Layer 9 of a small transformer language model trained on English Wikipedia (13 layers, counted from 0, width 128).
A neuron's activation on a vector x is SiLU(gate . x) times (in . x), where the dot is the dot product.

Input weights of the MLP neurons that the questions are about. A number n stands for (n - 500) times 0.00078.
n39 gate: 253,393,802,319,660,551,319,549,558,525,409,637,417,496,650,421,540,640,564,584,434,317,367,563,438,695,581,488,651,483,556,487,544,396,606,633,692,375,524,397,331,508,484,413,426,289,207,426,597,759,372,430,330,596,459,702,659,380,676,644,556,363,425,417,554,578,236,401,791,750,416,749,654,584,541,633,500,433,608,441,603,439,458,753,600,723,480,463,516,438,320,516,559,583,512,871,402,585,576,500,747,430,385,397,500,305,443,341,354,758,799,517,596,513,409,500,403,626,893,566,594,483,488,612,599,488,706,525
n52 gate: 517,542,546,571,762,380,642,245,449,479,782,352,390,608,781,622,484,467,545,299,445,631,428,581,244,567,465,651,550,530,609,377,818,563,508,593,412,615,267,471,487,417,367,462,660,607,928,437,323,471,447,680,690,716,379,546,285,693,445,467,561,445,585,479,580,634,436,479,294,594,397,392,360,560,337,614,721,276,517,448,576,644,409,530,614,424,550,441,441,412,756,433,536,487,664,504,675,736,484,365,504,371,492,374,699,335,325,525,576,459,517,429,615,466,382,719,747,663,656,391,558,590,181,386,798,329,372,411
n190 gate: 592,681,394,521,598,656,286,545,450,520,285,404,517,551,558,550,488,409,464,269,388,504,687,358,525,454,360,636,292,567,645,705,769,662,500,612,233,496,476,348,537,496,746,591,446,673,517,734,302,562,797,492,363,416,549,723,533,554,592,233,234,392,442,463,268,784,492,400,369,690,626,394,565,449,521,363,688,363,479,521,438,528,436,675,579,583,574,512,438,537,404,385,527,421,703,624,734,598,796,546,335,627,865,397,472,317,586,361,354,508,417,450,667,366,517,479,589,344,819,685,434,534,322,533,430,471,572,396
n226 gate: 447,457,530,131,418,518,413,513,566,379,657,382,215,451,621,697,462,661,416,504,697,531,469,478,487,649,419,470,259,421,613,628,707,381,714,469,504,223,530,582,844,543,353,291,705,282,469,595,435,444,390,635,447,509,262,369,418,300,540,643,383,614,456,443,531,743,491,408,665,96,642,241,419,575,691,539,597,548,474,415,348,782,442,504,601,483,353,714,452,478,681,332,537,368,601,304,526,543,643,289,500,712,591,897,513,474,725,483,482,619,395,696,408,628,281,474,658,504,653,769,604,513,347,662,452,344,296,509
n322 gate: 331,263,477,311,241,633,681,409,512,327,456,289,464,317,673,400,357,547,515,552,492,636,627,732,444,456,598,231,610,681,488,604,485,604,281,623,436,434,554,662,401,697,492,646,401,573,552,374,612,595,258,468,608,492,390,615,457,334,456,445,599,364,636,408,588,673,351,241,597,403,351,441,228,649,591,620,524,584,536,524,643,663,577,548,468,778,469,643,615,539,765,563,463,288,436,639,590,457,128,456,421,484,665,324,554,566,484,473,720,492,408,619,404,701,464,313,387,558,571,445,417,423,492,221,421,543,661,536
n391 gate: 591,512,592,318,527,781,554,388,508,411,461,633,359,249,612,395,678,330,571,614,535,692,566,406,337,274,360,570,466,429,380,488,372,750,508,426,353,629,682,423,566,438,523,566,519,464,387,639,515,616,549,519,426,516,550,422,473,613,893,353,575,535,645,465,391,751,429,488,393,568,595,477,759,634,531,441,398,488,367,492,663,394,432,391,516,508,504,776,601,739,567,535,360,571,574,100,508,722,571,610,322,800,442,287,579,565,562,465,543,595,324,399,657,256,488,551,553,371,656,372,592,413,496,633,481,558,326,626
n514 gate: 459,369,484,663,472,471,496,611,500,623,624,472,452,586,303,251,387,699,361,394,388,270,733,686,700,348,619,508,484,508,550,399,554,375,323,568,705,492,449,691,548,520,365,663,576,165,440,480,642,600,558,588,605,355,675,424,713,636,536,524,492,516,742,645,340,496,662,600,488,403,565,405,559,549,747,392,423,480,392,394,680,508,537,528,597,432,548,504,237,560,407,718,485,419,412,356,615,551,187,351,420,322,456,430,153,551,353,721,411,492,524,456,633,824,259,800,453,555,448,396,587,585,440,681,636,472,557,439
n603 gate: 475,290,655,508,602,551,504,578,338,316,603,355,446,504,700,392,351,323,548,424,401,600,346,279,310,562,581,512,798,559,786,475,316,454,528,376,563,556,448,619,488,480,594,323,281,601,632,521,438,409,652,397,645,312,323,479,557,624,600,447,309,724,579,504,413,816,521,409,542,617,479,398,403,706,479,475,892,546,160,610,376,484,458,650,483,636,529,628,315,438,563,582,555,679,396,368,520,524,740,250,302,590,418,744,408,411,533,529,229,383,409,483,567,441,811,479,488,508,595,780,566,546,450,396,752,623,311,366
n39 in: 312,375,535,473,512,280,715,527,713,781,378,528,460,326,420,263,527,422,557,592,827,437,271,627,370,330,492,744,512,189,500,408,671,559,492,476,437,362,458,621,535,547,559,304,547,749,484,324,445,527,401,528,500,683,402,469,531,496,659,641,470,405,270,445,472,351,596,397,464,650,444,578,296,444,469,512,448,682,622,311,500,612,678,611,587,358,332,539,645,570,412,710,296,540,539,563,621,693,310,801,496,395,442,378,458,400,641,714,301,473,405,563,357,560,405,642,593,543,642,339,504,404,551,504,673,625,248,452
n52 in: 500,463,613,522,357,304,371,629,704,537,441,634,668,473,552,664,439,393,550,492,623,493,537,466,296,552,470,552,515,620,308,526,320,332,540,459,500,392,287,563,426,522,408,385,526,629,641,360,583,378,468,593,761,818,555,445,730,448,481,297,486,623,422,451,396,625,335,697,409,634,530,529,297,387,559,470,530,459,597,68,393,500,500,493,522,400,683,511,422,677,357,702,468,601,459,341,324,445,586,541,482,496,496,807,561,482,610,588,526,496,660,378,605,545,548,648,620,579,719,555,324,643,689,433,715,673,417,507
n190 in: 454,549,652,601,589,446,384,672,338,586,379,269,348,461,381,598,595,417,326,458,270,420,402,363,621,428,461,635,333,557,531,153,471,424,733,383,414,577,599,680,665,522,545,429,451,542,349,530,733,556,339,703,515,568,616,538,819,677,340,552,522,587,538,432,368,601,573,341,542,272,699,641,529,527,541,727,454,496,443,569,545,544,608,534,595,560,686,379,496,537,355,448,415,546,538,718,746,522,384,591,335,463,384,679,304,363,320,500,538,463,326,410,511,725,466,590,467,597,455,455,627,301,395,292,553,305,527,546
n226 in: 408,393,835,273,520,530,442,496,558,763,740,533,617,513,573,550,480,442,368,588,488,425,633,370,620,321,555,459,590,316,603,659,709,779,443,741,347,508,883,484,471,422,270,446,500,119,483,171,453,537,576,699,496,283,516,492,549,483,416,521,520,304,312,425,508,335,466,587,513,561,399,349,630,563,599,583,425,600,396,589,529,605,628,521,504,409,488,541,483,426,521,500,351,584,221,496,976,744,444,533,314,410,451,564,604,667,759,582,345,585,471,454,722,559,483,483,695,309,376,648,648,340,475,475,413,500,433,441
n322 in: 511,585,573,504,529,492,511,504,481,460,385,470,302,511,490,522,532,470,432,730,515,579,645,702,322,671,530,459,463,365,427,616,540,806,299,526,395,471,583,290,400,596,522,470,626,568,582,400,566,389,353,459,731,429,533,496,387,619,421,316,450,597,545,642,478,489,191,262,238,627,640,383,456,251,367,548,418,754,515,606,496,475,523,519,406,296,463,727,563,504,459,496,496,575,236,411,746,380,536,425,323,728,592,630,457,336,378,654,403,601,507,574,425,496,656,255,675,384,511,249,533,643,515,466,281,386,413,481
n391 in: 592,474,496,729,444,408,729,755,424,358,519,466,565,461,440,587,236,530,551,699,647,717,606,500,545,409,299,364,388,336,613,572,493,454,274,613,561,599,353,357,429,567,766,568,349,519,560,496,542,692,471,489,492,576,429,470,377,545,458,710,696,530,709,663,629,594,412,413,562,518,254,608,611,347,225,409,542,473,409,546,425,493,659,800,489,696,608,742,387,264,439,377,507,454,424,481,403,582,526,413,492,631,444,613,493,448,841,433,603,500,451,515,283,538,606,353,648,434,443,305,388,650,590,648,421,444,393,428
n514 in: 512,461,680,670,554,357,214,689,601,488,309,578,547,420,468,356,542,632,549,397,535,363,578,575,706,438,472,554,427,539,231,504,398,347,565,843,533,591,750,411,194,380,354,717,593,603,418,407,766,330,263,345,441,445,342,442,542,527,445,581,339,520,524,422,262,272,634,668,647,489,662,392,275,437,519,422,323,516,305,675,527,405,320,590,516,399,392,527,461,311,516,477,533,720,520,481,693,661,718,492,562,342,504,584,417,733,504,565,488,546,484,387,543,602,418,558,519,482,340,527,323,373,593,695,671,504,583,516
n603 in: 516,629,287,664,616,476,449,387,642,543,582,543,500,424,540,484,748,500,500,436,575,227,669,544,535,555,395,336,365,587,512,500,500,429,724,296,563,684,462,566,363,512,589,739,590,424,445,574,482,414,451,516,350,516,445,289,597,371,805,570,195,666,445,500,504,453,552,264,480,473,500,240,339,608,398,602,504,630,508,472,441,715,476,327,290,527,531,488,512,640,707,682,582,789,744,112,547,508,561,267,543,609,399,541,598,512,722,484,619,466,610,433,472,710,394,610,296,619,473,395,492,608,359,484,567,278,544,754

Each question shows a token from some text and the vector x that enters the MLP there. A number n stands for (n - 500) times 0.0063.

"2": 454,405,384,615,556,392,539,366,547,522,599,538,556,368,247,555,548,523,538,611,526,567,441,615,595,513,420,626,449,428,618,355,466,514,469,442,644,601,507,486,524,473,386,542,488,788,425,607,576,603,613,428,518,377,482,590,441,458,349,478,546,467,419,529,471,455,403,479,462,602,492,388,445,432,593,608,395,419,612,765,331,619,601,543,633,703,337,471,475,400,514,513,610,603,387,541,421,457,430,640,447,538,496,522,422,563,506,560,236,692,545,590,458,514,430,470,514,628,558,369,449,470,531,490,520,493,530,678
The neuron with the highest activation: n39

"ace": 586,241,363,531,402,354,321,655,710,367,504,453,602,593,334,387,497,506,593,600,449,443,516,541,420,430,526,514,529,562,210,585,627,473,412,600,453,703,567,326,683,396,442,486,468,567,552,687,539,511,462,492,557,468,650,474,528,587,636,487,490,435,335,554,350,600,561,425,475,563,467,397,546,494,401,412,489,507,286,596,279,509,612,537,573,418,421,628,526,355,504,650,459,688,626,406,468,570,535,416,397,470,573,627,410,508,337,483,335,482,651,342,182,497,599,492,510,423,551,525,355,417,388,573,527,448,366,589
Which three neurons fire most, strongest first? n514, n603, n391

" w": 643,411,407,319,570,506,633,437,437,679,417,587,662,434,539,334,655,535,528,401,410,527,316,648,444,475,474,498,425,545,406,457,630,533,274,503,401,386,623,368,543,494,683,624,398,548,428,529,327,504,609,306,418,543,533,547,456,479,399,524,533,553,475,533,437,516,645,623,599,565,272,488,662,415,500,429,466,455,505,589,365,539,566,613,533,380,499,482,585,567,429,343,483,509,304,524,497,549,465,524,470,372,597,474,284,683,500,351,413,326,512,527,427,512,559,479,461,421,356,525,609,481,534,481,567,509,516,410
Which three neurons fire most, strongest first? n52, n603, n322

"0": 371,377,449,454,456,550,462,412,566,530,591,593,574,514,246,658,631,539,528,734,662,666,454,634,518,610,667,597,480,414,650,474,468,501,341,471,449,599,455,531,624,532,463,520,441,772,526,559,602,681,472,438,401,451,388,448,450,479,401,287,537,539,336,595,502,385,307,460,721,545,589,443,518,470,560,534,482,596,661,595,406,645,621,511,564,515,333,530,519,518,534,540,538,502,435,561,482,490,405,632,473,542,574,592,438,496,572,562,316,665,538,466,513,566,378,434,558,627,525,426,554,435,416,331,421,572,456,442
The neuron with the highest activation: n322

"ing": 457,522,457,519,569,678,255,488,472,483,636,480,649,418,266,494,447,585,532,457,499,520,548,494,563,671,610,442,477,577,495,614,545,607,412,518,294,537,383,463,477,429,559,572,267,494,487,546,462,562,500,460,600,486,473,452,474,509,410,587,537,441,570,546,508,516,452,568,387,560,454,624,405,418,481,368,421,416,506,492,412,395,551,562,302,528,456,484,605,578,422,551,532,484,581,257,446,516,635,382,530,534,538,408,337,409,545,569,460,589,440,645,395,422,475,559,265,323,523,394,451,481,451,468,592,536,573,375
The neuron with the highest activation: n226

"rench": 385,567,510,382,564,356,694,541,616,293,362,538,336,243,320,401,496,628,348,351,562,428,397,552,567,484,584,475,372,428,507,452,651,413,606,606,356,585,390,542,401,548,326,584,513,540,746,443,485,429,634,550,533,352,557,437,543,595,540,431,471,386,453,509,491,724,586,516,507,652,524,458,483,543,520,574,520,385,422,447,453,401,436,559,499,532,423,366,586,584,556,515,419,575,646,415,605,410,495,476,317,597,610,483,532,537,413,442,405,494,590,421,406,624,439,527,699,390,587,605,453,499,548,527,395,327,672,522
The neuron with the highest activation: n190

" being": 493,600,379,503,332,522,217,418,340,634,578,550,522,472,241,348,707,450,647,577,547,551,566,389,557,653,536,529,553,509,447,434,482,379,441,589,290,472,467,508,501,457,542,568,401,628,456,482,345,448,322,397,520,452,515,539,457,589,372,522,459,495,532,559,417,563,545,547,461,701,483,548,472,549,489,610,360,392,563,476,547,388,459,484,430,515,609,440,598,688,535,574,576,362,494,567,454,610,494,557,629,550,416,522,633,480,505,465,428,613,560,487,499,422,511,343,505,497,504,435,678,572,507,518,489,476,359,611
The two highest activations, in order: n226, n603

"ign": 482,346,474,573,660,487,517,513,463,442,462,404,609,538,547,311,540,653,295,549,662,564,486,565,462,615,515,522,495,618,516,346,423,474,336,406,541,560,470,577,394,401,480,483,443,611,415,538,480,395,615,520,471,376,465,528,326,360,329,458,535,544,572,448,318,421,513,428,407,677,600,624,412,275,511,554,240,498,413,491,300,317,491,456,561,653,349,319,269,706,568,516,544,271,520,350,572,484,351,496,473,411,477,388,499,557,505,256,674,493,519,576,259,379,527,491,717,570,501,411,579,462,532,591,673,478,540,369
The neuron with the highest activation: n226

"ic": 473,396,458,522,585,393,458,395,512,407,584,430,643,542,603,512,424,522,431,362,623,493,739,567,407,557,532,473,452,582,569,280,342,501,469,228,313,530,441,549,482,531,616,493,594,413,609,516,478,791,477,786,611,414,718,452,551,603,302,605,525,431,621,429,656,658,586,593,486,505,583,277,483,725,618,578,481,318,411,583,347,485,501,496,606,441,539,470,504,407,580,443,532,445,321,647,545,394,548,305,420,461,329,489,501,474,504,559,369,636,697,465,371,652,261,529,370,407,507,578,507,388,340,511,381,651,434,484
The two highest activations, in order: n226, n39

"er": 401,469,542,447,444,410,370,581,524,356,426,703,374,404,359,338,383,460,570,723,468,445,442,640,465,498,434,615,573,458,722,770,688,456,477,380,495,632,486,505,424,423,554,347,603,459,507,609,445,543,503,708,569,422,340,335,385,415,596,573,427,423,348,544,479,644,744,537,529,614,569,461,528,544,475,501,525,416,608,393,534,496,553,504,353,475,600,776,606,708,486,531,533,561,351,495,486,544,407,499,478,473,269,563,448,622,456,673,368,575,518,501,339,556,467,616,411,380,646,388,360,603,573,343,376,375,406,551
The neuron with the highest activation: n39

" |": 404,584,364,513,489,527,453,399,378,523,534,586,394,476,362,463,553,413,704,501,504,568,481,486,475,455,517,389,607,538,654,577,477,514,420,387,432,496,520,610,406,506,567,575,484,582,522,470,567,535,560,349,476,526,434,499,458,486,630,426,479,391,518,465,450,419,493,489,479,414,429,597,499,553,546,533,440,536,464,558,541,577,690,464,487,463,541,610,650,461,491,363,440,553,591,529,605,583,349,423,351,444,362,421,546,502,495,507,479,412,507,467,323,394,464,502,523,201,390,478,402,389,530,580,499,615,520,622
The neuron with the highest activation: n52

"ada": 508,499,517,532,394,447,418,433,470,449,596,315,288,366,433,418,541,474,421,415,624,489,305,682,360,344,434,500,512,327,504,485,731,402,470,625,540,617,575,534,698,452,495,516,585,415,621,384,512,408,540,581,583,493,600,438,524,474,585,415,501,372,316,636,416,528,258,444,672,493,578,437,521,404,446,493,435,488,559,551,422,502,358,567,510,406,494,461,567,412,660,538,335,535,555,559,457,622,404,550,373,546,660,568,531,586,402,535,483,519,537,333,456,496,621,509,543,275,541,589,588,406,599,640,539,374,515,539
The neuron with the highest activation: n226

"em": 402,523,597,472,485,427,332,443,321,559,381,413,522,517,553,431,480,593,627,631,566,401,551,361,560,566,453,606,498,573,772,458,447,407,385,478,394,542,567,406,463,470,522,410,460,495,630,327,507,484,509,556,421,457,412,497,334,253,733,485,469,506,609,559,379,531,443,274,374,511,451,598,502,488,398,705,654,418,481,409,500,577,466,392,320,520,501,498,524,610,494,437,596,516,381,314,290,532,422,471,425,452,587,389,311,571,486,466,381,756,311,796,304,358,590,541,530,485,307,476,589,391,514,622,553,389,611,681
The neuron with the highest activation: n603

" con": 558,553,512,582,479,498,538,662,465,660,705,447,420,441,522,425,593,486,600,404,602,557,512,446,353,549,460,632,471,320,354,506,572,522,463,345,477,503,499,279,478,597,377,663,479,309,621,450,362,372,515,504,439,357,378,394,454,489,378,332,394,540,509,416,464,675,620,500,484,685,317,417,661,482,514,506,530,392,532,275,473,449,624,653,455,553,516,499,487,619,507,372,457,373,430,586,672,482,514,532,580,548,612,450,445,378,349,491,423,623,666,524,407,514,618,381,457,347,351,558,504,501,460,371,337,595,414,525
The neuron with the highest activation: n514

"al": 595,435,404,392,432,381,574,457,653,377,567,453,473,583,382,579,565,531,496,503,542,458,511,544,516,500,613,339,488,471,355,430,577,544,507,607,390,645,553,556,475,623,568,426,252,321,525,526,532,452,557,577,470,536,424,586,325,300,395,698,571,634,725,545,291,360,535,542,359,489,638,372,524,483,386,568,620,490,568,493,271,507,747,549,494,484,405,584,369,367,364,453,407,631,529,421,739,591,516,539,507,363,478,514,413,540,675,606,223,466,467,465,309,645,597,433,629,557,251,559,493,236,441,428,527,416,469,504
The neuron with the highest activation: n226

" ": 568,584,386,454,421,452,444,497,502,462,517,436,577,379,339,572,533,397,361,582,517,529,544,522,606,540,497,530,501,370,522,475,544,452,439,425,514,581,462,475,450,570,577,417,549,508,565,439,639,552,506,366,593,531,600,557,428,528,382,480,791,422,465,582,400,593,412,489,424,561,588,517,752,576,495,554,567,463,601,408,566,573,590,474,469,615,512,559,657,552,497,454,641,689,492,593,609,320,390,593,512,550,384,602,417,485,415,511,392,615,645,578,428,438,501,583,446,473,538,450,596,493,670,452,527,499,480,647
The neuron with the highest activation: n603

"ar": 417,479,199,476,475,699,570,666,479,481,650,439,462,457,459,543,365,514,525,675,530,567,517,209,544,503,343,463,448,673,793,501,600,479,605,386,510,713,529,452,416,591,463,621,341,431,401,291,517,310,583,577,382,349,501,407,576,434,505,508,536,448,424,581,321,514,663,508,325,304,478,550,463,355,507,437,457,522,584,686,597,443,579,291,470,381,565,535,678,531,450,560,503,474,402,472,775,345,510,574,523,438,617,480,655,553,339,507,497,623,411,532,453,671,396,561,455,546,360,562,524,518,643,500,436,515,426,543
The neuron with the highest activation: n52

"ev": 475,374,504,632,588,319,713,377,372,485,337,549,616,541,617,485,540,361,505,650,389,491,489,450,521,558,530,521,603,201,715,346,426,521,514,578,698,558,526,265,563,443,471,524,478,509,530,690,470,544,620,319,327,194,554,722,344,511,430,527,518,528,498,572,486,408,606,502,394,720,454,299,471,695,413,492,229,472,482,538,550,641,596,449,455,581,576,494,677,518,548,385,438,448,336,365,527,482,508,629,439,435,396,434,472,539,558,402,587,596,459,500,312,521,676,517,533,558,568,559,562,444,464,695,405,440,431,264
Which three neurons fire most, strongest first? n391, n52, n514

"at": 636,519,418,463,288,847,501,638,416,630,290,422,477,563,553,224,501,538,598,436,462,400,567,387,485,669,391,470,453,386,555,560,503,653,510,442,428,533,530,527,652,499,378,587,393,484,600,596,431,633,581,497,552,561,709,596,700,323,364,606,649,623,392,676,594,326,594,444,341,521,558,596,474,470,352,399,521,358,367,579,511,467,597,468,665,511,517,531,454,524,656,634,579,532,644,408,686,585,463,427,458,402,350,525,536,458,397,537,587,721,268,564,369,438,616,650,476,538,523,632,581,424,517,416,450,628,540,475
Which neuron fires most, and how strongly? n190, at about 0.38

" year": 432,478,492,383,263,429,444,507,450,549,468,581,263,412,308,498,434,580,474,685,420,517,514,601,511,555,487,460,403,447,541,781,532,607,418,424,400,607,659,424,419,572,479,578,513,536,344,566,521,426,742,432,548,471,435,439,471,516,482,356,577,355,462,499,497,503,396,404,527,680,729,383,494,445,484,674,506,577,459,577,454,386,319,560,562,472,322,432,550,531,531,387,589,342,466,564,314,469,523,639,566,335,715,494,354,263,500,478,631,533,527,263,584,638,493,491,404,491,541,539,492,501,583,577,481,486,544,531
The neuron with the highest activation: n322

")": 498,710,577,523,514,341,421,593,459,504,528,418,528,395,226,427,552,440,320,490,454,511,443,599,462,513,572,524,589,404,682,544,686,508,448,420,438,500,705,432,427,530,521,505,535,701,497,471,544,497,463,558,472,521,594,397,517,449,441,535,452,425,478,621,417,508,578,413,486,349,384,479,481,517,478,584,564,370,655,568,611,508,582,559,408,439,368,541,553,477,407,467,539,594,460,520,429,650,317,466,515,577,405,621,357,461,466,556,331,552,543,599,473,572,479,673,518,345,528,555,517,497,365,346,510,547,417,553
The neuron with the highest activation: n226

"lin": 533,445,735,557,526,395,650,540,464,525,711,527,426,703,492,440,489,489,548,535,447,524,555,392,434,486,680,481,519,625,431,597,635,475,487,530,437,550,491,589,462,555,498,566,647,714,713,495,418,502,600,632,461,607,820,370,586,541,670,318,521,270,533,497,362,427,555,602,533,553,575,387,555,456,256,555,498,408,453,424,463,347,453,449,597,506,681,545,636,506,475,641,488,563,627,492,541,497,306,425,438,490,786,514,546,447,653,389,505,423,479,383,544,437,621,542,601,345,377,536,439,311,391,614,501,519,434,389
Which neuron fires most, and how strongly? n52, at about 1.2

" p": 478,439,566,634,527,462,450,474,472,538,462,513,663,436,503,377,641,540,234,498,466,494,562,439,393,633,438,560,368,418,586,439,511,484,462,418,431,569,390,521,438,563,454,580,560,472,408,517,280,524,612,362,406,498,403,347,491,414,344,540,578,521,603,677,612,467,588,460,454,468,478,503,515,409,553,555,484,386,545,461,496,735,489,534,513,516,500,509,593,474,615,418,300,508,314,633,533,584,407,501,508,449,573,442,274,440,416,460,507,526,568,546,427,559,612,361,351,446,417,483,585,564,529,514,407,529,485,515
Which neuron fires most, and how strongly? n52, at about 0.2

" st": 510,444,272,396,631,449,672,572,486,625,404,475,389,385,440,603,246,496,457,501,521,518,405,593,246,492,571,608,326,447,501,449,396,460,497,422,189,562,280,539,679,516,582,531,489,512,462,543,435,470,428,426,471,506,495,465,438,513,523,447,466,734,515,585,523,564,517,677,483,704,299,375,513,264,535,519,440,441,527,513,688,477,460,587,530,469,592,547,590,598,491,456,496,469,309,583,527,641,394,490,526,377,608,683,533,656,317,551,657,412,625,531,395,509,435,499,597,418,397,502,593,490,425,280,403,545,436,592
Which neuron fires most, and how strongly? n52, at about 0.36

"ame": 468,643,435,533,464,514,406,609,650,512,316,421,517,412,379,540,372,485,474,719,520,467,589,703,426,441,469,517,545,554,558,412,510,648,631,577,570,584,649,361,446,572,456,429,658,612,469,586,598,497,742,574,476,361,588,635,534,440,347,540,469,298,335,449,332,589,488,496,636,609,641,585,433,345,390,601,638,574,541,489,554,295,376,567,569,378,523,375,595,361,497,530,476,490,460,354,508,555,566,545,482,581,569,747,329,429,498,421,601,425,559,617,128,555,457,312,352,533,418,454,448,665,430,548,467,325,514,681
The neuron with the highest activation: n190

"ion": 476,401,552,625,552,604,502,641,577,428,614,363,733,467,236,324,222,673,570,389,340,559,561,524,540,603,479,537,389,556,518,551,781,508,495,401,446,680,583,517,466,438,483,421,321,434,523,501,464,424,422,401,548,416,500,437,521,439,397,559,581,473,572,554,485,529,609,601,555,485,453,525,415,318,449,573,518,636,555,496,446,350,445,402,422,538,462,508,489,539,636,503,467,476,448,298,477,567,430,443,577,472,517,590,367,424,403,491,429,498,440,476,471,420,566,490,483,440,362,571,513,514,533,364,556,598,355,532
Which neuron fires most, and how strongly? n514, at about 0.4

" them": 464,600,488,663,517,353,400,403,360,585,576,338,495,443,368,556,549,503,448,447,587,677,212,475,537,652,654,453,386,561,502,553,480,438,403,371,315,414,597,316,513,415,627,390,345,566,458,416,392,563,458,497,405,476,718,456,582,395,492,459,560,471,566,752,481,492,444,427,557,464,456,610,411,516,495,487,559,509,441,506,430,561,593,462,490,417,513,442,601,608,459,518,644,445,283,471,502,497,493,565,694,367,544,399,521,623,482,402,471,812,593,488,549,381,432,412,412,404,647,579,578,615,254,460,412,505,545,591
Which neuron fires most, and how strongly? n514, at about 0.34

" me": 542,397,301,484,397,453,507,567,447,521,605,406,538,226,460,419,395,463,535,474,592,437,564,654,353,628,367,415,466,682,515,457,652,480,309,233,375,513,705,422,527,424,640,575,371,685,153,390,389,524,450,354,462,561,378,429,415,522,384,462,488,460,421,546,401,332,688,377,567,501,493,564,558,344,512,548,477,528,631,459,502,437,638,451,515,486,493,498,614,639,601,381,476,465,449,575,613,507,627,594,542,526,536,415,436,489,266,443,641,567,458,463,513,338,617,525,416,547,487,536,520,534,612,703,517,218,465,466
The neuron with the highest activation: n52

" N": 529,387,418,503,464,460,415,448,673,529,542,341,411,456,513,355,478,514,390,551,467,492,500,487,390,434,611,606,604,445,548,585,415,392,403,523,369,492,346,629,479,697,547,554,529,486,304,491,403,395,506,373,381,586,560,558,446,422,503,387,443,380,512,564,449,461,442,541,724,404,455,673,564,493,425,463,473,600,366,517,525,321,532,507,593,442,589,433,617,471,545,393,287,549,565,522,427,510,457,456,655,453,309,580,300,496,590,408,470,437,429,324,466,511,492,575,663,627,493,437,413,362,557,463,376,460,523,531
Which neuron fires most, and how strongly? n39, at about 0.29

" to": 599,540,448,455,575,378,427,500,428,561,504,382,466,500,278,616,622,527,420,531,438,532,549,509,540,630,612,494,559,504,591,510,495,451,435,362,194,435,416,783,581,526,569,475,480,486,536,548,563,503,648,404,403,444,663,578,430,464,546,438,409,485,551,525,524,600,456,574,480,552,328,609,326,520,425,587,371,407,680,470,572,512,520,589,497,387,453,405,485,466,581,474,324,430,482,565,430,564,612,596,553,467,540,569,711,435,398,494,516,595,675,606,472,406,598,426,276,461,558,415,569,448,531,499,541,561,443,492
Which three neurons fire most, strongest first? n514, n226, n391

" not": 497,472,375,508,675,394,527,517,561,570,545,447,287,426,367,376,624,636,538,433,494,713,282,444,422,740,494,337,545,566,303,376,512,439,429,405,396,417,548,617,687,468,522,451,394,483,481,457,489,496,529,459,488,440,389,422,425,353,534,494,557,569,529,514,381,503,498,585,744,592,323,516,335,500,465,423,346,322,523,477,509,469,686,478,507,500,573,412,604,648,492,437,554,466,438,551,594,566,472,548,597,405,289,537,599,360,464,305,476,663,611,466,335,527,703,531,438,627,530,610,435,322,356,540,419,291,542,426
The neuron with the highest activation: n39

" a": 682,404,476,429,404,640,464,533,474,657,407,425,759,595,266,325,437,517,494,639,465,459,434,513,625,460,537,576,537,573,302,438,559,423,367,366,342,365,568,536,649,608,404,575,556,374,545,426,356,451,576,553,426,540,657,355,571,498,557,472,421,562,430,570,436,489,597,411,492,548,422,504,429,376,486,437,544,590,535,490,595,326,586,463,443,505,506,515,584,552,563,259,372,607,582,471,638,496,518,494,474,562,356,510,484,441,688,628,425,612,469,544,495,513,662,480,294,447,536,540,632,585,422,488,392,444,562,536
The neuron with the highest activation: n52

"lect": 584,473,445,549,522,601,560,349,484,443,391,445,492,359,495,682,479,644,534,599,482,723,522,459,404,428,484,422,382,594,446,519,282,502,457,534,415,504,499,612,543,440,472,451,576,621,387,430,545,411,655,557,508,385,521,424,375,420,482,712,618,332,577,526,506,303,566,570,293,668,331,434,421,414,386,240,362,482,355,534,519,453,320,517,559,566,460,371,487,463,355,645,630,559,286,493,609,573,472,350,648,294,460,793,442,526,363,507,290,629,602,546,412,607,432,577,418,560,543,499,519,414,476,404,479,646,361,582
Which neuron fires most, and how strongly? n514, at about 0.19

" c": 468,414,409,463,663,469,617,558,381,585,443,577,558,555,368,523,481,520,466,402,466,527,517,430,493,593,576,709,407,525,363,491,463,643,236,516,582,462,290,645,521,531,357,464,446,450,341,449,486,601,611,353,647,528,611,417,479,498,389,567,513,359,264,598,539,650,471,430,428,543,620,660,628,394,505,501,363,433,535,537,554,622,484,490,493,479,589,506,476,414,549,390,450,597,439,547,459,645,434,442,627,328,559,630,252,677,505,504,537,446,518,537,440,558,560,414,621,525,275,462,636,381,410,490,432,562,497,666
Which neuron fires most, and how strongly? n603, at about 0.38

" and": 529,577,515,480,528,490,419,560,421,569,558,375,452,490,104,598,604,434,483,508,632,604,422,635,464,656,508,615,450,410,630,575,613,451,508,482,489,588,373,572,448,611,500,508,522,570,504,555,498,545,460,554,554,548,584,574,513,585,494,534,495,494,429,670,388,582,419,459,548,456,455,423,508,503,545,579,514,384,560,596,600,435,472,570,479,527,394,418,497,584,554,498,452,478,455,494,498,477,493,567,515,487,460,633,631,495,464,479,451,506,541,614,528,362,518,462,429,353,481,465,558,593,466,516,430,538,424,518
Which three neurons fire most, strongest first? n514, n190, n603

" cons": 489,325,366,547,466,544,424,493,261,502,373,424,526,479,428,386,525,680,541,478,578,427,627,272,658,434,597,655,496,357,376,552,338,609,586,310,277,444,508,459,482,501,671,582,459,329,547,431,416,366,395,483,378,516,586,494,423,537,467,385,479,477,513,521,533,586,483,478,435,433,314,401,507,391,513,683,315,413,560,291,383,374,571,522,467,368,546,458,477,484,730,337,568,485,413,544,678,501,509,594,640,343,674,477,511,447,507,513,350,763,566,450,568,375,410,362,520,590,584,438,600,523,406,487,440,467,293,401
Which neuron fires most, and how strongly? n603, at about 0.1

",": 477,520,465,453,503,403,522,559,466,536,571,349,381,516,95,470,514,430,532,479,395,461,622,546,628,594,412,559,491,391,489,571,671,604,494,397,426,415,447,529,374,479,607,631,374,519,413,533,467,509,524,442,523,485,480,547,554,396,492,443,495,452,483,607,614,494,464,486,549,353,487,496,466,584,546,621,553,452,338,465,581,524,427,507,447,453,390,417,537,380,542,505,638,445,500,457,430,520,562,531,444,460,436,511,495,446,495,427,373,484,540,498,587,544,609,414,452,418,544,577,499,441,478,534,571,584,515,509
The neuron with the highest activation: n52

"om": 705,519,487,512,335,642,649,625,246,581,314,410,439,687,540,322,575,501,521,478,553,486,549,439,559,672,483,510,383,471,463,564,358,593,318,533,367,639,411,488,698,574,734,524,315,595,658,711,500,517,548,698,576,683,771,564,676,348,637,547,535,447,590,675,532,493,576,467,403,352,523,646,579,486,294,477,526,397,550,515,410,550,370,393,588,552,526,345,519,460,548,444,546,695,591,441,517,663,473,554,469,556,519,547,454,542,489,350,735,563,324,391,407,426,416,663,493,444,578,566,517,330,594,561,495,510,446,430
Which three neurons fire most, strongest first? n190, n391, n226